Layer 6 of a small transformer language model trained on English Wikipedia (14 layers, counted from 0, width 128). Numbers have three digits each and are written without spaces.
Take only the direct path to the model's output, skipping the later layers: a vector added to the residual stream pushes a token's score in proportion to its dot product with that token's output vector.

Output vectors of the tokens that the questions are about. A number n stands for (n - 500) times 0.0028.
"arily": 740407499297516410710452519694111412556422664459601668366758637615420536632868580766605518417713437460510676472684523424467608271500722505209685556650414475443680709690510532269562567520331450315651257688514778392305798482340397691505361719263570508322249240393743605553833591331377659296310336437647482727492485894509477763673555463513223352415601197716309625420412485593561692545543
"esc": 508518500517584525465574485463340614602709497556307210439605360438410465643587838428378573435511371645370566435500267387629402345683547569627348740343509465391438467654562520296426448553619423524357532585500770538548518391536443471602370419217701464305610208603597468739439537804555507267511464529449431633767627549409620517384470432229629512607582460536503611559504546386587634621341
"is": 468585501555440356463404464471453478513648363436489533488509315422500491617470684355343570359573361495387725462452669289603477423581475590639542516380475514353452545737466319453497485590426634591286462645561584582518658561472265409400620584670521275472494527324462298519547593454522390325442320407382437414458584431376722592396463503600376445746536478340541360510550659497469530599545
" cultural": 612442499540344476801507475389355566463494539574483457437331600549468415355532516582422350564500515497688432515423330437622247338455543557514318571424471271663438475568513435554614483625685446456426368605503457339448434506558542500521494581358682514709469457740625666478477459479395422497323515579596480482419532657463485597485645509489419457517563426481683748654439567417576693549731
"uez": 363596499309729554792361509384338422455543431614131645431597624397310732213403337733343695774402504556671513596463406434733344232327704625406559350378454271339598420415463589452418546450551391699740621556411806487309470283354726663644486705704506631628456490430675462880798441616540562390335707713562458517677327361252690611449547452258379495408345584516424509748528482809421632496415
"imo": 492609500507680437467389625431413652461673570300569546611632482523292533305358564662596555601419536510569588586491460232388508654396610625453402659624605557471607580565536492288577511418480241435416279758650772561457485387511662476602209700412352701563466623633643606566524363644328529352527753756316442445695508744633818666628455530511675508611607378473497362702643563762444634363635
"inson": 287619500379429570519703389508588500446690548473306170186660528485417661343771817560541339528739523398581370441560407483528175338540367657460490828541687599575254423520381576441341576338546429247383557360188747328444605577568546504478283673500452482732609340682373527570551567523504380478342416504561458623545407515299512605438533405400198400598577508486407563516425525559591587238451
"ificial": 729471499546477435359756415383431269620721508599603543257624645703322389662465675627756405516572741577471328652514540456513470265704724541426486628428579478564379412446596690524511649475583281504450291717429807614336435353426724381463356552335722593495704370500529568839627573251521694267370718644425484540467308465301413542568641676469508253496350192481418602608336746664631494288723
"mology": 804416499474610665514516505300475630524528794545308496421547555569494477479539535500734500514213662480490443869461376632812126643677704544266492448340402255584467171595625468361663375830680233260766199647481863577407565632458628619479399435470640470869543490800762459587680313417438482352366467861829482527661375638415458707751940434504403598473329519602586593657352421648678706509702
"day": 823600500407550544349540386307184919487407680587466608401420494531126832382804271540592519440257577504705642799613383635730537424394596686506420314387269587778343215261229590352682752600824346302834655569342614615580436442420463568500675585458399591892601620471789481830553483637465770228647415460804433747627660646520636458583731480575446587700397475495318772161673521684435521700515
"fully": 746328500492608356379610468469351178825349569538364292356575811598280542639769275566842658303234224553532500592641552333550389446524683582535634633359465298554540509397397465408547492604439291257585358612442634326270526517553560568535278514392602780351478269298672663723763582772183655630473602600688483551543519446504780836702348610372609505370450491452600491330375472625557385395545
"es": 362642500530694503432368323456450418634507426423500339389482291361576343590336477456230528291532308556522552442454571437686420478317496696759576401582386468423434286437624426407519604298461233402511685575504569483534571570679366523434530357585495365333735492367634673500569546649596390369463329648463441398532396251188825462514431717520547611452649430411544349636580546359565694618441
"heed": 505738500500550674746694551454491292562372624470536555291635500567264807338561610496830439513517530538758495625587465665500552486740591550322583554523457608570683614281634586549564722637467106630555291584303819461534248339446557924551565533633555724717400682551442513936414298342509789314358626597555629491654457703346749546636591783517367372534597459386156669473453713547451716547583
"ße": 381326500491268496514445631205418228508571567579279441629646625632335659440800299597564388755448598554530628568512415202401393431611725472248280344545597474446603352313541954303745399576768437537716113462421807426394705538495653794577495500367769447864569251517355698535660328557529596294618685571761323406355273583432792573834603611250466357412821314482445826525347408862626819292565
"odor": 624606500558599727530676832302275474375713660539328316614661505516442940815892420544505367447215590458632690619776539404436314328545675497500425580509496374451360514450585380214618441608609437359567613348486731300521727130415430568766409812340614584749644621373478768440486609422500651340626776550617398590578505370563473650711605535783548544555561356444558566451360411547611744436614
"aging": 552361499461537470525701465397389554695694578573543361488559426568229391609912473479620590387275565507276689441351274250401337345628560451700578712256511445659427329295410414417571460752590215349534323797285692456700314443424717542562348603362717531439509358500567561639469286694577536569384677581213524553556599588759475393520530760378159394448687628416504583257345553456685650331414
"”": 518504500590469326488408475434262452500650336628427431635666562560495457204631642512352247548237958472430319633354362517545348697430471610363571719537363667675545574439448568448428515556504337430737491603405643504664405594532292467500633453346615741391333337514730422471320596606390416249373447413582403304269268574325313583661749701477516597435334516496665784716500453356484478454624
" Latin": 590359499505442523633618599421336625554520407261559473366543629589527542493494555526429472514483511552701444621561587416636309568466588513376561483542311293500383477565531633386485588548494486408412519480579478447380336466503482466591399635366574474545465503694563590321405392514658615497459370745462309483553503444558398703503483509457574671572674605670420449561561457646517599624621
"orter": 481647499488786533611772452521278255543636391618323484367483446594262873296726343601470643814312520558362526525702496609685204504659504591543465538470621468392333560282343476608522528610702540488530416698470740334496550533424766676777314679580614676736470312500521738365554315484176472564504479529474553570563280618521428658664335664587479486363582491347581396628256704637668720540716
"nesday": 465249499340453403480678380489572278258439693561250426583500666778026797376659344730601222687500455321597537662873469489703209340476511509595500384311363540908431314670204636484481435391500314561701459490180799480713546546447407728636468511389713766788405352446636556921678358689193891323617390417739369561606455781379305530648817683314366597226578219752286583733494599759490795215505
"ghan": 596319500427566711569504553380197341261692500405366426391346500607515844540521471488408496484405428544576680461536512352396574464388718555309517603390407350710568384532600447768636507578671491565516530492408809300560388374208686532531504575720553546535369376500586657654600357366269619440588626398687534607528395678619200600679724684666582522459424253582592469651244397368661570260552
"-team": 583537499291479598518580673500562285494370415868264395573626600655213525596535488715364446511414664595553553696550522608500271413548650601525307738366464593657564587519453609445487718523587329428388393417655622287518555338351391342504439500629816584483624447492533756664453246536406535371436433454594553425546768423556649559637509644462313581398551436483339672496702636613452607390398
"athlon": 658290500373777455525607491360400657695550690579202370695237455839043599578532450676518442555408554328632395513550408310649622320334426478335464746238421519701600531714514364526565459649674531400548253820482892512463521400681595566553633427277622488731543284417539659682614529193448484285316560835509376583447486316535422274462388573786708547361701583582511377513762604486427618324566
"}\n": 703407499445491668434755610668665513156740566598404336258632699516533504490504378542556525736677700489617440766589380454691442660364487461529557406259552468292182306371319576496481496739617289340500495504664699614552554442679740319706631477630747558381714139635369455609473396508474656200362615773805602479589590640466440588611691348472739305504553633615515441444518531295648663549548
"bro": 673688499540524398602742414679637568315691393500471313457500589504481500402542634514677193371430431488485629594551366438755655456470489647288600591388387543516720383518458533550638727337400414430496488557342706562418479367369599418402467481550437454289405528611532539552757402408416544406610428520679573584640600266580533500546795802449500500572681584313679682445341462652680559486544
"folio": 627761500449561596438734557671607616482653442720538440388576535698395622362699792492483618626254391637569229609567549746534456453779419517424624725287607459768483333367352486504564560394406215305517276521453735334400521422432651768824296769563894454628701468514546693443630489578308528422311521467295528660315437747172487520557625567405313491669591308358471646517354460567673627536720
" themsel": 764426499181605696566830767322372300413751749741146309247398865883039773393741442851541428782290825690569651810721256361735281342692753739225358751291364346861274390665198858233752686617615156265712268513149843481372732408310642708882375752343948757735637360647696769876794248421145807191232669806603241710678248764330629640749869756405407167223708295500430547767550578742628899332701
" portrait": 396511499533520472685553367496278525405531549620378463595575630658317572488567500518664303574323452518551573685572301165544444442457601556585530622456431368587319398373481605479437673450576373631572397549373514548564724448461609497488298603443862539728421445545504531456352482559536473309355479649775274621635337866439514711476521407667595320378842554299590525587470361455557593694602
" error": 466619500522602631517708451621471584599470578392326481420534660626224670661461413619542431716566663396448548503509464423448539632771438530346494507574295334564297448472406515510500513276597420238589402510420517513667523434411693365450357673259744586332658367469493480595540598613455667589465759473572357572455630604493695564487391453306379258487454373657500497421521436411568705503441
" Metacritic": 718254499379712743588614557480558683625598523694546320406404648742217442562468692882469752565451814397382628645656515527818232147435870491301530490438684462690260730413120732301678610483676327388759205717454697312524776539374584759545319911436527741517937626506565476288906402461282685358520691443342298398544318659323424420573458490378326275634637459578373450398558511548585507495515

Each question shows what one neuron of this layer's MLP adds at an activation of 1. A number n stands for (n - 500) times 0.00072.

n67: 675457616462603413481552491586554394454540497361576411446587515506643572543452484370451371457529434680434597552554519531658503534468540431497474461559709497669438563409472378440392490607486615369490631396434360598475397577534533657317538647398449563524491533645495279645487554476539453652331533462497529423382440345605457586306494624555447517519555477491459687376600500492330516342353
Pushed up most: "inson"

n72: 583500581519520614563471401589441477541356424412540500386456555583565574394381520389449521495442614397638406571540442507599440641604326384600460537479354561589510451417455267550465495523510406542559738363532526391322480588337457461616424560471511385664459611610346462444609508507515689377518510339457500500630713522497597436565492555497469481475517478477525473514538629396414532531498
Which of these tokens does it push down most? "ße"

n134: 531364396497583407449467382312609503568435456421585486484376594458328775425518511543500370500581517626366435430397421410546514439446628291462476405380344599441456424391514517446487404478581438621404644544339268641607538516471526475689567709589543422574567389500337449510627595699481470396530602486468446430460410361522557577610447377445587517741447448531544401360481456424516528392505
Which of these tokens does it push down most? "arily"

n255: 451523490536447556492553553651658652489611353494532527651511467578551541532505489614599662473710518438392612415698516386487374646380561640525665388482377644587482570427509621398511505688570412497564608483645603449515411673579608531613541458523477436511400342488527470669386541535305492534609378592454470362523462589432458665514536296599469349478480585588603479637651327419497560506521
Pushed up most: "}\n"

n51: 406366339307432432520312500476537436567680524345498500582558449421390567510402500466500469458617434456550559366528468418479732458460493430440488423573436418664533609566432587500444555537617422417471513427515658393479468419488383301483545452566555469500415414647480657627522411621546540636493492523579525534370492481483302545478576515436554492507363312526546457471500507462611730356543
Pushed up most: "ghan"

n271: 414516336424381585463426311516490571595658551393500627485497505557511660559509446448565505505394551299415540463533448465342423524569482456452519493518609519628486495441550464637396550470447453547481415530412417497437542517550411523514500518526476564395433578482396382689502498447556601541416553403518616384526487579634363415534719469561582329552474362411631512471565319493558175452593
Pushed up most: "ghan"

n126: 510588289658476555393473532482593493402466558484505542299413492578586563522645428548485531629430576389479435411552541695447480469597498632475383336502540551442606424548398455411524666456633472446505398612397500462441377483486445558437699295554479482559497579505519437436434529433502525402480488428503498570495547460564396411551737508521343487595470717385418453513596502516514376527556
Pushed up most: "day"

n211: 449495660545573369561434397451641503464449332442568552466597450370452558350551574462622508569396558528387466475365374427449579549336322517378681475521732477710505439487505537662470571562468390611435369461497273460440467530574485622517616481326508616425420466622585337490390461492535589495302500497473500436513626612546454591541489474453527527528382618645553502627479461429463491427624
Which of these tokens does it push down most? "odor"

n83: 641363294531584488435536505449535510566485478492507436386639558586640593497483525563569722472522391633497647486576472437411529673604559374454478668398586508448692418601643644495591241497562630393564600389542427536479420528471591529554424521460545435554397503671588447561439401327636482518442598440419520595466519514437558457397381487459579543543588505573423440500546512483419400459344
Pushed up most: "esc"

n42: 513482420556531516570320458472383419621406510568484398522561680672447401388391428596493528616579373440392403518551333631397416410430511500600542639509433367585623516574576460491509449604550530441469525421571563636511512674621514346543474533584329463461433505645401385521409452535521552572454448636544570471472695484539553461548513512546523390529480410472406558513573468445387475446663
Which of these tokens does it push down most? "odor"

n201: 489505477559621437582579534410416377365590497522445591575321696545403558382539531477477581451562589630431475300627601463551532461492538281586689467543341588455612337450687473580608438526516591468434599529454545426481533355448488606324603538503475444518602411484554636620564363575434539417510568519629479656616368466474537524436368513569498662441478511411637498481409599500643665379584
Pushed up most: "ghan"

n182: 637432481480550568413667497603497545497497591497559585555549441248681467392526413665503497249503393539591407376280439578434497584588452586527533559542593430403605318581732362437320570494286396615302491448425513446390347476622554248615526567676401450313435676433433404494603385515417636569427515438439476524414564312360486545449662488361629567524474513423690734373400459590527486405497
Pushed up most: "bro"

n86: 599415525336397486649568325438558505472506470533546467469494518646528467536435464500609451553604491451601606518602592532574471677522623743506722457480577485557529438554503506549473537633526532552538462576369536442459453415468466420640497416582559460660363494263733569639655242376449458417384396438450436478425544379472482525621446500263518650561432367653611619559550731484344645396433
Which two tokens does it push up most, strongest first? "nesday", " themsel"

n199: 511588612463515614533627641478347600362350506425571560620350489582606428492576487490539476456480689505591557517266539387402564464433488486570528530593399409572370342633443358551328495523404599451530473595426568291544572323557524433329497514538440519636628484467554521397521443556561344567536397452580541528554365370492569556467455585553456453619578345443413592558341664644470554453470
Which of these tokens does it push down most? "}\n"

n288: 535368479381446424574596491556675467575522372590495286544466404637500485409456516604458454575576381434441481542457569645592164408470392694522654624482568363426332449477610554526438487550497450358554503449380733518495484486599594528581494551538509537478360534430447385543456550438703432569494449486506431396572538310306387431464391477464414559588529411663461619393792513447546471683340
Pushed up most: "inson"

n316: 519321500423614488467550503669516476506451520424527629736491543537561378500471536339497510668624457458575415441640322398535456617430568314623629470441550564386438553390539412356527465497481552503506484612657553266480267539647540481918395690487497434522684631329491609509534656375533475472460366585565448500676217557512846483415573478395402601506517598447652430513402433438429486503535
Pushed up most: "imo"

n227: 485495570479540416655390352424346519584684441438465406548429518674519526519425445488536620464426384417572401572358322516398522536653600536589486554388446534478456652478455579471523546550414386620641560463462385598493519545341425480446497555551513384534392529535567488509462598561659512502330581544561404521475500618361418492517508475615573592438511605406642599554502463429453305566523
Which two tokens does it push up most, strongest first? " portrait", "”"

n88: 484536605701730589464631543422465555476275477549521445564565467359399507518425476618630637531379729603327485461435448485428535630491573657555396452508597406330518490419670557623581646460600462575631424683431465459597476666494581415503487620442577500488579723690299455364381405616452497563314388441571549451538448367573427465515413481591512610314509425511586561327239755342366702565456
Which two tokens does it push up most, strongest first? "orter", "aging"

n99: 747678394549402527420654355473374315427631422624590391595330458356590644622526475428548509531564578456593657473388561481413480381517676515565549462582400500324511518420605295432593441494365617609421398642522775562453348373519421486372530533600559646531467438329480508470336461505500571448480574440378358658424583351634473586470561577533500577414597428532602407569536446529584558395540
Which two tokens does it push up most, strongest first? "odor", "ghan"

n301: 630605611377412658470444482680356557673522309367399288409375461479582488600564422641605560464473541392509513630524505419427539509582553219635634521385374479418416365528598562503492644334388464549423452608551678576436573465508492598570556445538422528669415411408495484492399741583495369486516525422352374546529608530626333381457607376465469558527533374525394505547382463600535579472618
Pushed up most: "arily"

n35: 500654430557514590457556535445424480526526478297317358587479347500510516669639500342468590434440587554713450597577653481470559571667623488468528247635444487521492472325518396467607555269494596696534497309343416481519583446469426551539345526308469503523432547317584408603488477328458456470587576533392630382418632670552470484606541411692424485462419345490537340581433317530590466441386
Which of these tokens does it push down most? "}\n"

n24: 462328681463454574453511467595547561528422371443448455472489367574392443411650564627381570710362443528640524404662514436386500613380508357402631443664348503512495386666532494686541468455537683528421471676591399497448423478454595480456377613633415480438503494494402439476327531677574474520525503623402511711588509473657298669392546534372389453600422458609397599656444465607598519517562
Pushed up most: " Latin"

n54: 525542307661462538479473449553641487566490523596451426392324406503575466599725394664601500382618525448724360319450576502570500478482425571489582543522530546600437517487365495348474578372465547660618391473526492393569508601581624567418455313578550495386402436414518645348463395492449409438560383527494453451530539526508595694700420449486537375524431450340540425545382412540569585481555
Pushed up most: "fully"

n290: 444430602511445559433517371364628615427637588524462519495342450468594583404459493572478503515449526320547595419671648454456535466469563569468524507618637535427498419493597595461661444440597634500393419483395556487450577476654617463497568513513439505652516493421512502575565418561614357500527505470469495579581562550609622552450505612523321379427604482542495488578610598560535365613278
Which of these tokens does it push down most? "”"

n116: 348383503540481505566380444607479663446500432574486527426331529505394579602442534585488454732543510493605586432454495449488510526485570378655440602453472425434509390500415553406493530341560630307345569522531461568502531524505636327590458513417647565525482532288463556602490686526486420563388677485568461454625581487498514595384463415476424497471466416624442407542451458547383676520559
Pushed up most: " error"

n70: 627490770598382519516500727726420472615506650486534357567329662263525555446554503560336285538385534462531573456645525479494653412282635162494388457587523455667506326572480271408481479342640585373497480490416339447607434478482536383518541474634577718503660645376383598521623573392491464546538606497395576453480517600675675670591510493483302402433476510511246382459270482631414382623503
Which of these tokens does it push down most? "esc"

n138: 293465733464521505519492476494644451437601441450593646410494500680570494638497300484436531563365553333544479662436415487427593512391563563437551519600643311477568474576440551538447490609550370643412514436557456585574640532534508562451532372699647348425529439356653511431465342553447461503423461536666579454397296658437474369476467410512570596538405637582686568737610576537564342506524
Pushed up most: "}\n"

n180: 583592387478557539482671522461625500330404320493469500581523620434489426560468494602531492498445407510478460502516476458448467537486450451401429439441473624479556483626439504538496612542347442496600454441476553397423482468620523428423465504500551322577526424568494502411615490531587623496599488558631500516540414575452488491476478523466580620464426494354448436465472535514453467430444
Which of these tokens does it push down most? "aging"

n317: 602582669430638570473480503512564514481379467613354425497506347518595295495630631508447480530549444536538637563497589505484631394619556597592524554444509652523628453557520457570532540508565518644438422582465027252404607557612607486481402508377383616573716719424555525340437387645503424580445365724403395390535400521450626424350401543615584482552565423525363558518453532497473535556444
Which two tokens does it push up most, strongest first? "es", " Metacritic"

n193: 481416590416604529707443541503658547594538629478514352447530672590542607445600654465556629650406639668478466440562356480503270246535650417639307580600569490409387393530556542536422489503446668500701442473529572376618439538545539727635497449568516425411506470426521707452424515652543392600333542539291521284466337455527475520453529500497553382658467393412408562541656635511531353375475
Pushed up most: " Metacritic"

n79: 610629532564545361540570577398513565536480522519426525576642492358455459452538548626497770553383407505427444568514497604719450638508540767341428354542492573429551601557559566393458519543562365508490476482650644520462505513437462636472426412586551542610378350513467414449518462522351583490431335396449503634511530339620449405578508505530574605378476440558558359454597439568421400557622
Pushed up most: "mology"

n97: 494547521816530599549433423567480470519598580402457393379553447425500571470412552530461617464608479476559516423528442510510663591366515448547444353384489723517574656492477557400497476358337456344524651377462417579446489394297596621657506585335370565445679319451516625431492475444564637630651556345442443426402450608365367550600494356579541471311472541519361505429555500542452322494613
Which of these tokens does it push down most? "mology"

n277: 531488511455589426637257618444392488547590487639437394585470468301503311445450474494464402500526695535732438551497394637355467513430522401329477540277512471373596355530543548417520309374599522464572485458520623506577401596322436437628557430714587437539380622426515605483629488480678614324400530662565547555521556542650550553454510337484406668365409522507414318522359559317380449384404
Which two tokens does it push up most, strongest first? "uez", "mology"

n206: 614513484379603385585480484516544609542500508431500576441565391409590529488491548422550546424261471505537547574560377642428601589476475642539464476469505325589476353447387546601572596537520425481526464515382578408718585684545502321333505469433518573589631570516488587573563510555665390538461527540427681507551573578414372455355471467442546448561406448596362491610559563507367540575418
Which two tokens does it push up most, strongest first? "day", "mology"

n283: 454613191438307415525478656599563658462637406449567534688484480551331386460400608531468367522401714534503363634507544574547455463540500521487650497434650435313578389558503403600561521450570530455543500665334269434503401485515700240640396489526582282554430640559475577416469475381582602349522598487593522410618643135553610450593582644447438642447418523374615411393233599569515315627410
Pushed up most: "bro"

n82: 421507524359519460519448563468493449410466461530621479506644593441519445496466498430526524613610404454361673541493442457494559603434407589302527448557531451465432635467457597570371629434436510384615587609426553502500485536508538597445617574484477425455475415579545449576383506385556382551485328419604511536504482537468541476479393487543583493470568463443505553424524400557396418489588
Which of these tokens does it push down most? "odor"

n157: 401492672627382302390559516441500596648421376508488473377500657622460539538452610467561485531609521481464426555495481463521369549526440497515535448613406434527644484564485438398382380536535596495474455372448647556428445431430443488508456469531523502473578461505442505395466536382335520600500534409536447428419472389343427283603484517554536613416340441397406507647616470696530469615600
Which of these tokens does it push down most? "aging"

n165: 512367507385534687517675440565543488491665341431693459532438522586616375471577417416391336477427572431537478475542579627517593488320591167547560489401604510542645375402558452473341539625625713426443639577325395500489514661413489658451628452396433363403357568521709509542497456582364728524506420518531558566302469551552497457805497440593514485610459441637431414531450564425568456524433
Pushed up most: "ghan"